Layer 4 of a small transformer language model trained on English Wikipedia (12 layers, counted from 0, width 128). Numbers have three digits each and are written without spaces.
A neuron's activation on a vector x is GELU(weights . x + bias), where the dot is the dot product.
The model reads these tokens: "ble" " opp" "one" "nt" "s" " led" " to" " St" "." " John" " returning" " to" " Wales" "." " With" " the" " increasing" " popular" "ity" " of" " gl" "ove" "d"

The vector x that enters this layer's MLP at each token. A number n stands for (n - 500) times 0.0055.
0 "ble": 188449320445439590574629400367293540550312493442398555223546786598396475346435632619489607505539595608735599691553500902673355655431305633542523524460701193375480600641490683505261423770459321420371504454486697593690573621665101620809714319414517486533600600806253510440558488124750642063285457209478445370701496740311477524673218510926713554471378338487612552621186232385550475648438
1 " opp": 194501385469444629526635382349262571587342499400379633227549811590357494379476634609470645506518559609730576672617505912611386706371304657550527538438723198431504543650506703532275416737486349445309486440461700576688588604597075627806677340327545484546621580770269534413551486139760673039286498229468399348680450726353482526691220471970702524455339361452626555609224232383556455635437
2 "one": 134428352434388618562611414299285526565336498411427579243533751609434458345417692580521624486518565587751595683645476921712339601419384632513503569482727221398516659642510717489230407775454365436337482490503671592706522667682058599816670366439496445530564581804282503390593506194778595038311405228483477316696491702348459546697261493931654570475341335479543572650201279360554461629431
3 "nt": 118427274462428637539591412338308549571330538359402559239488708605475459364373648595552614567499556603703596680517498928641361673413356653517510575473737219433515589659460707432240395777484380446371397464425719605689505676685056641781679327383473537529635628874281508386585473180763656078324461242441427335702462670366494542710267486928662571435378366460606588650216279343544454667421
4 "s": 115418296475385641543635461337295545541331588373431546245532720594487483399384590576513597571546557607772544681558482906688340634449391632513506548494739192424476615603416683375225434804515377439332427493465681606703503664669080635812678351406483485474604631817283535408548520181785634046316436256565430352684433720344498538680190501939702534456401355492588532652217299324562470632436
5 " led": 113482320426441574566625411334304536574350548367415565288514726606443488352391643569526627547542574589752629681561501901635312635450362628535502551493745167448493611640462709471246430769459393436342396439422683554705535618638062642764690325415521507559622607823270548382575512161776672062287431267502384314699500711403478535679230491972675553479365365435589573635174246390549446638427
6 " to": 153463321439421591573626421317280537556359528413420543244495750618458477370402620594477582531544574631720599672551499897633346651455318655528512507476727177401475585650492718494245424769492360437353445490489700580683514657670054582790708338422482501531629599830267562417569483175770666045301442244487452347688466766362458538683215509953683540445394321488599550645191255346562484624436
7 " St": 122440334476434609540585349377260582587378505379434534268508779618490439388354632577462606561522565618656634667570477889701372630400356686491529493481741194439463586680496726429214423747473338445337396476481710592697491663635055610799716335441479532528659603801270515410584472125748688076265433262526433349669467740354451505719199508911680562470434377461592579665240331369566471661399
8 ".": 135452322453403585544619407348289541564334515369447566238524752642478431354416631576487592506527557631709610689542485880652384609455376643462534523493746214392516615639467714454226414803503359456347423495474680569669530644650064640766709323426487498545623644836274537408580514178759660036312411262543415348702499726340513550672208486945705545453433324443576578653199242321552433618466
9 " John": 094460357453454611546581396323289524578356528393447600231477732576476431395392625584502640508515570619689614705553513915677338635447374673467525533469724210413499587646499698421227421754464358465346444509509710558655486624678057623807705353423450488501667633825295557413601478162767682062291445275533445309693499724294475486708234465902683534434422311462583622702185278356545505604441
10 " returning": 079485288449450638525576415319307535533366507372421576272521760647435489387383639554518639560531515598704636706583524881606337647441346705480497512497763176371495581671435681434273399753473391423328349453470680564691505621665081613798723355443516517546616656824282529393614459154786626090316409232543415331683500738375497562694206498934700516449380361477578579612260270364553448676432
11 " to": 142475324436429605572633426322298532549365523398425543239479746620481479376378615579483594525544558639704613671537501889624352649470327660499513500473720178404482593662495712462241437766503367449333418488519702581662506659668056582783715346430483503533646608841265572414576482188776655045306439249486453346681466772357473544684201502947678540428404312481591573654199238332567487616448
12 " Wales": 128499329454418634592584404349299557550370514392443588190491768591424481379397597498517638499500535609702570667609500908695362606470375663463531521480754195459493620645471667419234425726504367447333399515489739557677497676697064610806742351465482491489647594791275561405612499187745646045280469241522468317646502728325473528706201478940719493409388323473624593640252277326594458613454
13 ".": 142460317443417605546627412342303533555326505368447571234513751633476446359396639567481603507529539642697628684535482868649391614459376639453530512478739212403529610650480704444224423798505351458338422502493694577660524639652068633771709327438502505541630640839265531412573519176769656036305416266543423342696502733332527551674205477947699536441435321448572586654209228318554429614478
14 " With": 197482314426438608562648409303272552540337456408409551243487778580429482357400700558482650504531572610702648649583514896634356641467332619512510498463716208435509601682539722464241447762447312442333466449528727586657517601664045579782694344486521518533596597837242577407539485150770643061301447244476474347699504740323486538685225490954683539482388353479602569608178226349540492603458
15 " the": 125478289422448607558624409345319539550359503396418560236475741551468463368377632580507659527535526611671656656541470877640391650436393659461511528455716191397483619666488716402236421731461355456328413496500706597716532604690092622799707327448525511530652624857259554411576526182774642030313441255492451334677494734337512552696181485911685549444427319461591589652214256302571463614481
16 " increasing": 136474277433428599581670451330310584538361524347416561219516744652450558397355640593525673491535506621700655648561461904583333667500334648493481526485682184378475514656488709405231438747486396440312397473471718586669512617660112609757681362457477522555588622845261529389599503203807681078313461260511463324678491692353477562697181479969708504506348354502589596642206200325547462642436
17 " popular": 115482268469446609545656431340289544566342504396428554221532730629450523381363607598528667514536499646703636652557485881627382650466343653496487492478712167397504553661498678419236429742487403459367405512476726559658496619666071632801675366441502496527609622835230548435543514195781673056300512250536453345643509688350489563691176474976695499441403298494587578649231224327526454667456
18 "ity": 128426304445413634532627422335347540552335495374444551241494734604472482371385653576532629524522502665674610683555481894637349632457358659499517534482709187383504625661483691387204410765465384425297432510476694589652507688695062620783688342459500530468583619836273504456608485196789622056285472246543476341674491733329493539662184484951675578441389360484603616653247255315563456630488
19 " of": 135472307462426633565629415336288535536362528382439554263502747624495453383369604595486615534536537633681651695512489907622387649483343636507497484461704207411501621664485675407232449773467369433305399490523699571697481616688052562800707356438526483524643615842263579410571479187775632024328461258518458345673494741339523541682194452927694552465443327464573594633214217347536444642449
20 " gl": 150471277495413601545634377376292565606335481377419541238443793646479495363345610564506638537494532607679680653559485881631375646443359699443530491411704123402470596668512675431234432721501355464321390569489722582656514631646065619822706379426521510534656587815234556446546482159769689048319491284523418340657476755376532495678188498914693525437401337479580596717266248335549465663454
21 "ove": 113502257490419656552642421326250538578340514365430542231485711575443517369338648555532639515533499659700613678551479885679339645497360632430500536461725205389511612687538726416218426720534374464323430514511696531672516674664084605766702370523514478495616612832285526404594452217781617056310424241535481335652476735319473581678197485958705527473386312477538586659236264330585471634457
22 "d": 105472306468451625562613427335309523532301543369421540247488753596502496350351637582528599551530501626659626655533451899613350649467355626500478501456722201437549597668473686395229428774502375424314392503490717601678500638684077620801697350419546497503652640847306529410583483146761631062299440258563442319682516717366501564694199469936679572438417353493568597658226253346553447650447

Each question shows the input weights of one neuron of the MLP. A number n stands for (n - 500) times 0.0041.

n479 (bias 0.043): 420586519484487435523432499390474467494448602499449558453679567459396482383377373504460443535467547523607518589520521527564416502507519437478540407512443617531435462551500481313491581522409562560456352586550445426507566422461477392510570483545428553524507581446625524457532531479421528475543466476537474471513534452497499524580557517454556452443610509586513541541513542502473645535491
It fires most on token 9 " John"

n327 (bias -0.018): 590551474433498461404466497551602450520482469302535488592557545437477498507482496544582453488496517477517502631419520490590482468549546406509483457472493511548499514420392447571496534472524479452500532442516558542408577530436407511498558465446482475509483570537459465548455481541534536412533459524508554544522485526480458546615533464529466433352532543490403578508536566450490570541575
It fires most on token 13 "."

n47 (bias 0.031): 491559515491539682475450487578339525606603504465515534507462576522393462616443414526426502570419363509321600298581642428550520436508571601547557467492520402405395549483401397588472478468454496494555483490375651618462394561490426557541508422522453504630506480454342611492547498567509518524533628466744514450434441533407543357534437569371481360563564450515558455527489520518577529612623
It fires most on token 20 " gl"

n406 (bias -0.001): 471493463437513388483458499482608440513563531602548442504398477372467486527521473550370545470589446323438585412511434493607508583450633581401430640527459460443437421493498664496614453365406411512490433419409456596685558404563555525478543414497671435536532567601502593610519567435498598479534350518418475506478509584548591552551513547394458514480446386447581472477521525347545528430574
On which token does it fire most, and how strongly? 15 " the", at about 2.2

n49 (bias 0.004): 297481558541490441491508504589528437531488390518450478599577583459489482371500490425484570470568498442535554427465429565574409530499476577525390623468394484488511494524544368521498463592513538515519552465486532545448503588483564413565476454567506408506457542515520504478499498506512494561537504508449589535555464464429571540414466454493489480580495525441520583405547541481502463535509
Its three highest activations, in order, are on tokens 2 "one", 0 "ble", 18 "ity"

n478 (bias 0.042): 433475528505547570483494552575456464534575442505533418586406392542428493700588463447507569447449569578485534506489488511503549472468554472491495580568521484499461623446442496548489495337433509370392607431516558646503494433531496432478638582631460407485565422488482495639550526412515533444409445543415448374616525602588401397443430487416518525505509509493453510607409550574590570438553
On which token does it fire most, and how strongly? 9 " John", at about 0.92

n90 (bias 0.033): 491561388666626510471473455379505487595572422525589692558457447510429497462435526401566554469470504408627588474446530562580384516531508493432547539574548432454623381494509331566573427496489604579422455649523434439539488395519461598503397473582576593515547605513519443618476371521553639547376371599585353393545559528514414606347539484465540434615465530422502375262436440536547473477422
Its two highest activations, in order, are on tokens 10 " returning", 5 " led"

n107 (bias -0.003): 409387488675508694459372306377409438501516510521516508336439331592441566398705496784411415382667440568698626430673549507509712534581307685587463305506536549563493541413604392582475425412548468734552504356357389603752343406448416387508494419604356534598487454397646543619347490405406681450715640654571706229677577391533440605439569498547459591558366547520416384434534490507476340267437
Its three highest activations, in order, are on tokens 1 " opp", 2 "one", 6 " to"

n495 (bias 0.001): 548571537562431519322527415670470510529548493686571413658319380604538623423565438472447529557400526373440549516555468514484589466556476565398564585527635470544495369488518577429480418603469501381457598545490476441517597518457536481503574405457519450378578546433419473500441481480614510462456362491463466644497508536518541442475403565399575512487451487531473511481509487564468463568490
It fires most on token 20 " gl"

n230 (bias -0.007): 491438519439451463584512544487581571492518353524464485531506546522409454504534462425568479577556511541565549474528555379388450599496503543559491461517547443483410482557538439484650542477465514494502549442596437440472508463520474514479589466523543496474520466501470479495477498472528563527445428463550531453525382452534482536532519499483612611461428456541493369449554561506540399519524
It fires most on token 10 " returning"

n145 (bias 0.023): 540439451587643413455550395488504456514537463436437388556465569484531693500540416534431446540375510498509575547496509520504496572430528523485541373402472409553610550419645514511455542451628522495541525498490596450437487453382493599472560539498542534607592465400477564415460553579549610452448536541405462518503334414574486490491470552497497478675461410422606476579465525543472544454463
On which token does it fire most, and how strongly? 20 " gl", at about 1.2

n28 (bias 0.008): 588561539550552562500602499422499487464509473590472368381496600558418489473477538491536480493450449557490601419409513462496477436484446548442472604465509399486632537454485583440470578429494505482486337463486538560550509424544531418384414522572556542528569466555510551533474492500477506519525597517572597549498512487439456574391433453472507534559527474461437680478526536458459486407486
It fires most on token 21 "ove"

n366 (bias 0.059): 584520496581592387561555714428599530359527623603562231501483399615454594459514378430419461403455453505343429437502573503452372507456417478514594363597635551407341554603482739603596588674533752596555561400663427544415615475604423239616433312429448454560403481544615565584518493369641641336389523586449586352564521689419344526426450508296483452550746625563437296468514410491609429410442
It fires most on token 6 " to"

n130 (bias 0.056): 446498367546559630506613458454602436566559578477587398456403524470507601387453408647518422598339563528514529429377423479522564528478619616604601518415487510578668429514468516545474392431543550536562507568446559624499351576372448495525568482506503561520509431701459374412470447492492457571526475499322383572531577488562452455420516476548428431480366608487540330536458544511457581478548
Its two highest activations, in order, are on tokens 3 "nt", 20 " gl"

n367 (bias 0.009): 530482480528530542558634547497484424423541549532521466579558480455499458434479426465555505478523541419365565521532570510473390629543521522608388617409398415555448581460393390588426507525332392480437471419506572435597514475465523524451473432600438562526457616492542585376509480504510513509454474609418474591518573531520448585489559468510521524432419438530516499518483564536445625465471
It fires most on token 5 " led"

n233 (bias 0.036): 550434450443570355463574574661409519505534557566585520513474400441375391512537446391585501540512387628562558416461473440585407573604498445481516485552565450588453613610495490581468421476460568551452500454441571453499478582454426441528506615560399472472502440415529582606582688456470529485397529465432451508553581371489480567528477512453476450416551473399468579409349601450590501535589
Its two highest activations, in order, are on tokens 12 " Wales", 5 " led"

n119 (bias 0.008): 411474621518447438544429433433495590554390507480499361454395372453480431482631343343397425437625553467611615490597630471524531494535472476495546496452582510502500580407474477537387543465392412605590522570564455699713385574390529411457429634369481549515429392545535633497494540465651591352523539536546555541713440481455403612369633492481514418449495621594452573421616464470582428442400
Its three highest activations, in order, are on tokens 2 "one", 4 "s", 6 " to"

n509 (bias 0.030): 544500548564606428472440486394500529535530486410520526477552505502578519520427527466463530478505540527457556500478409397408515472501587528588545485594588421445509516527484498429611494430435601516481476615563529531475466534639416530440487455601452544508629407523527550588497507555562507314565505422385490337474552559520480411466440410477538464440474591505386443498525524720469469531580
It fires most on token 20 " gl"

n45 (bias 0.023): 497447584618444514595497480474496520453426477493662509474581551533440466462464593510528389415441455671481478520471473342530485488566420462424620478581429547507651572457331485612356557564495463525546573538500523448525520623427364576400499465522484464472527556434526379602467439522420612517535411486606414765508454462488526434458393592465551505569497480369508574491449469566448383466620
It fires most on token 8 "."

n40 (bias -0.017): 432503480434431494503388448445492467518480619365479536508569444443420478543566290588437505644558490623470692398481519460506600509421472502576525528547497551512438623455515538467385515419419540529509477488478399683600436438533480420452609512542543448509507484372596571463459415498408566552621390445513653608365442514450458570369337447485554631491451382541668535580442521503566490545545
Its three highest activations, in order, are on tokens 19 " of", 15 " the", 7 " St"

n409 (bias -0.005): 424570527442389555653423567557430347513502468571604577552494386302313468527570518623427530523387452460462709334472465466518508579463518509394410452390473567416491653598370599491492522319382478633600673487500449628678531438535496453514483483466366455499433521670564604454382431291479557453510486587397513349557541459495647508630508562456506556458602530465494397442504774499647606407539
It fires most on token 15 " the"

n352 (bias 0.041): 426588483621451544591513489478442491484595423542505451478351472509559436602388593518534548494533481411463611495543498512415505473466522437506574405631533540602437438446487627475413496435412413537541537548461487485488521503513414438433462537519461456497368560482450548539498499540459702487427485535528465566543470613460499576499634537433581424491543528594512503515449476519451530355546
Its two highest activations, in order, are on tokens 14 " With", 9 " John"

n29 (bias 0.009): 511491589512460437487590436495453456422468424452463428550495473505534631572529529653484533508409609398459742432617456516329458541630473512532557515575428447312572454322431455523469370532513429457464366616544431490509636504419438458515442601413483513582400321578611508578408447521611449513409606581548469533421445576604503602397568698579508539394533459328522531577582523386477504589520
It fires most on token 20 " gl"

n72 (bias 0.033): 553510407573518408476531620558593429608435563482558351356624473512569532469524545461428461399420368518517513522437524519446593437524573507429535389470478566509515490597555621430554522686456505669528527502308454401428603429471442483509472509464512449479521395423429462466513553469620623455552537581512513483422493510621407435476465602497476440634527448455519492522402521477541462545485
It fires most on token 17 " popular"

n202 (bias 0.062): 570508406480346537651475447369627498591461495488515581583528713490571538394545606464425403485440393581528452514489414529466423471467608488479435450569565550507612691408491506390453465621404472512420556501517411499578448454386395422474452617488512442581530478497474520493404541573650463557450419458495596527645601354542444553466550667563400397490473495589391436480484582554463561512434
On which token does it fire most, and how strongly? 2 "one", at about 2.8

n258 (bias 0.020): 453620427391531351487419467420435381471473425581452535443410488472474400526501514536564518556426559516541634450421513488475506604502423399476518433476459441428298442591571641467529429402520533662538512471621417466531629395572567467555488471405494464616488587540491619594496518476621574441532510631429479536536465642466422574506525602375425541506537470363591412511589620457591521362475
On which token does it fire most, and how strongly? 15 " the", at about 1.5

n110 (bias 0.012): 361552464514662462671535459494481389434379478361449526571474387573539430532460470517421568472597491501417487451326378579368468516527515482655443566538457534486567521531491586578452432515465561414587543379439347394456355547635440484556506612485550423657545532534445532526483469432504570542494530633554485625443684389610470506483458512518450474539448557493540446533494518610481499445378
It fires most on token 5 " led"

n239 (bias 0.004): 409467512569388420525460547513448609400508521489635531580581542498406478477409494524548454571550460484487516540523545519525550548461565597436460445434589625571421393510455403587465450421553439456485609458474419486540562445501480548492337536479530567484520533594514479537460564514471298469528628457468509390559602561514442486429628579509458510615408429453600501614444434581471510494453
Its two highest activations, in order, are on tokens 1 " opp", 2 "one"

n488 (bias 0.047): 423505505562520500498575483530407475581487528534523564506524497551600415428542480616489513369316539417429545564508430563490609554443445399489499483456389525453613482490472502589641492432591553409621476505607558523427421500663523467387505612474543480436563592534495581598456439506463566449540409463571506370500639533515532462529487440437504569511531329468479396515459497453514522467465
Its three highest activations, in order, are on tokens 9 " John", 19 " of", 22 "d"

n71 (bias 0.057): 421511481590419497524353499479464386599478532515493492447559446506399434540487498520626508439687570494507538456470501523541538448653408427520409471507500504416484572587539533363530461399416542485456625536512457516401520457430571419531545562577454561487446560558413394637545480508540480600500491486496512437512568589436446481425593538560493509395467433487513596458478495512527532520565
Its two highest activations, in order, are on tokens 21 "ove", 18 "ity"

n382 (bias -0.015): 552501543475368430611387560358628508527513462608406445405416431454490514457591349558443271664537490629502550440355591474405448627539197513479481437695493419555505445404488526645464568574668499561422532560703540533380376698473428365455520640406383569529447485584598722591552610558600447461640398442278548724561338664532373544349375587535381574488608442495543355405509510383635610317423
On which token does it fire most, and how strongly? 11 " to", at about 1.7

n39 (bias 0.033): 428469503512360409557520534506498599430515431563474509529485519481579409509452539443505446449518500622606509616458512516474575508485453472432496516437535478417478542402440566568431491592449510433468365552450464534487577496491463388488494640421502518521500492525567597671471686519459575515467534413533493418490524443562510520581508493426489541463563443507433548425560523448531533429499
On which token does it fire most, and how strongly? 8 ".", at about 1.7

n413 (bias -0.016): 526591429483401505652446509626477496486594642540469529441500588418489444588410518523522639449552454535487414592472511620548478484430494487511512489523487581548495511459478392435651523554446481461506467542464473398565460492504531405437521474541429469439528574579415552470472446569541392443424642486539602557423499483426543355560392477484322510511533486529424449475530526549499422469465
Its three highest activations, in order, are on tokens 12 " Wales", 19 " of", 4 "s"

n475 (bias 0.009): 526486589522504570584393537480492518550488574482505491464590478537476555509581514507517387484487625641513455465407510507507502485386461602469448644426499368442504477556528491564583508540511586478485349449491506511540474554516545618444549449389455456498428474419451485424427546316535513503499468575575592445497521481583480519516560568444526486455540424447505455407469570557512554412465
It fires most on token 1 " opp"

n355 (bias -0.001): 356418577465399521544578396447468468498526470445660552432497575475526392446661594335481264566451367555476461419404460435567678528458503449412671512460477560445461561437467411626614463579580474506491419552505571459423526591469474518435488454488586596556442476542559459458513462472489540430484610585627484654636489437482583506537439501491644601472570457415409424535593540470395508411510
It fires most on token 8 "."

n452 (bias 0.030): 664551414470382454662456439442545495524612470517606407598429427554540509446440529549591579444577598564397428404494537389403237549509384520487366494635481427493585545409530608619393620714701507616650662607540494452597445527427472439559703461472307547453638403457546581463416566411530390414513576346497493477546406487551581487548556421352412486531492375523576459364583452524441452421552
It fires most on token 6 " to"

n60 (bias 0.039): 386458564533514464505551464430620394588568569597627533615478504572503439497417665594439349444454557541337522446495500480443559526518621469417478477567419413495518556458419422580574408604440584390527501498399508545382529531558502485420493497568563403547461629628532457565547478419369631542359485560494404478621556586444631544427469446593477550459350463477476367465582546489510505442476
It fires most on token 8 "."

n54 (bias -0.020): 601483544450435565581530516414496504401525543603490539544597405632561370583461392539471449572514512517456527576476563544540470559520502477469452313608517480446471544633427338564573531538468524553449525556632450481512415538583440443477504448435433433549498425526526559469440499688559541398544578468439541489514406473493471500437505429451592560484530460457448499420493352571457398522591
Its three highest activations, in order, are on tokens 19 " of", 11 " to", 6 " to"

n189 (bias 0.027): 449539550522507538430486450460557527581509491507415425516615502517381375472594432451539542614543480545418467376391449587512504540629570471476508583506441488441495475427674540509412567638454700537561376559529607519536452497478551368469571593510524523575522452516624537489369501434408518460405465486510502380527462486350625484443454539476490538615520373504564465467528517489422431539506
It fires most on token 19 " of"

n337 (bias 0.016): 447516399413505487481400454467608467356584357612488498396524472481485429563429497482409510548597538529510575497455588476620421549501493543478518621583343547487533395487448381380459466482416448453529442473455419525480613501503401593458670560591436534468519468521623434491524507395523499489461624566507619426564518509469485557567541649343670488499487462525509552493522567595445526434539
Its two highest activations, in order, are on tokens 9 " John", 10 " returning"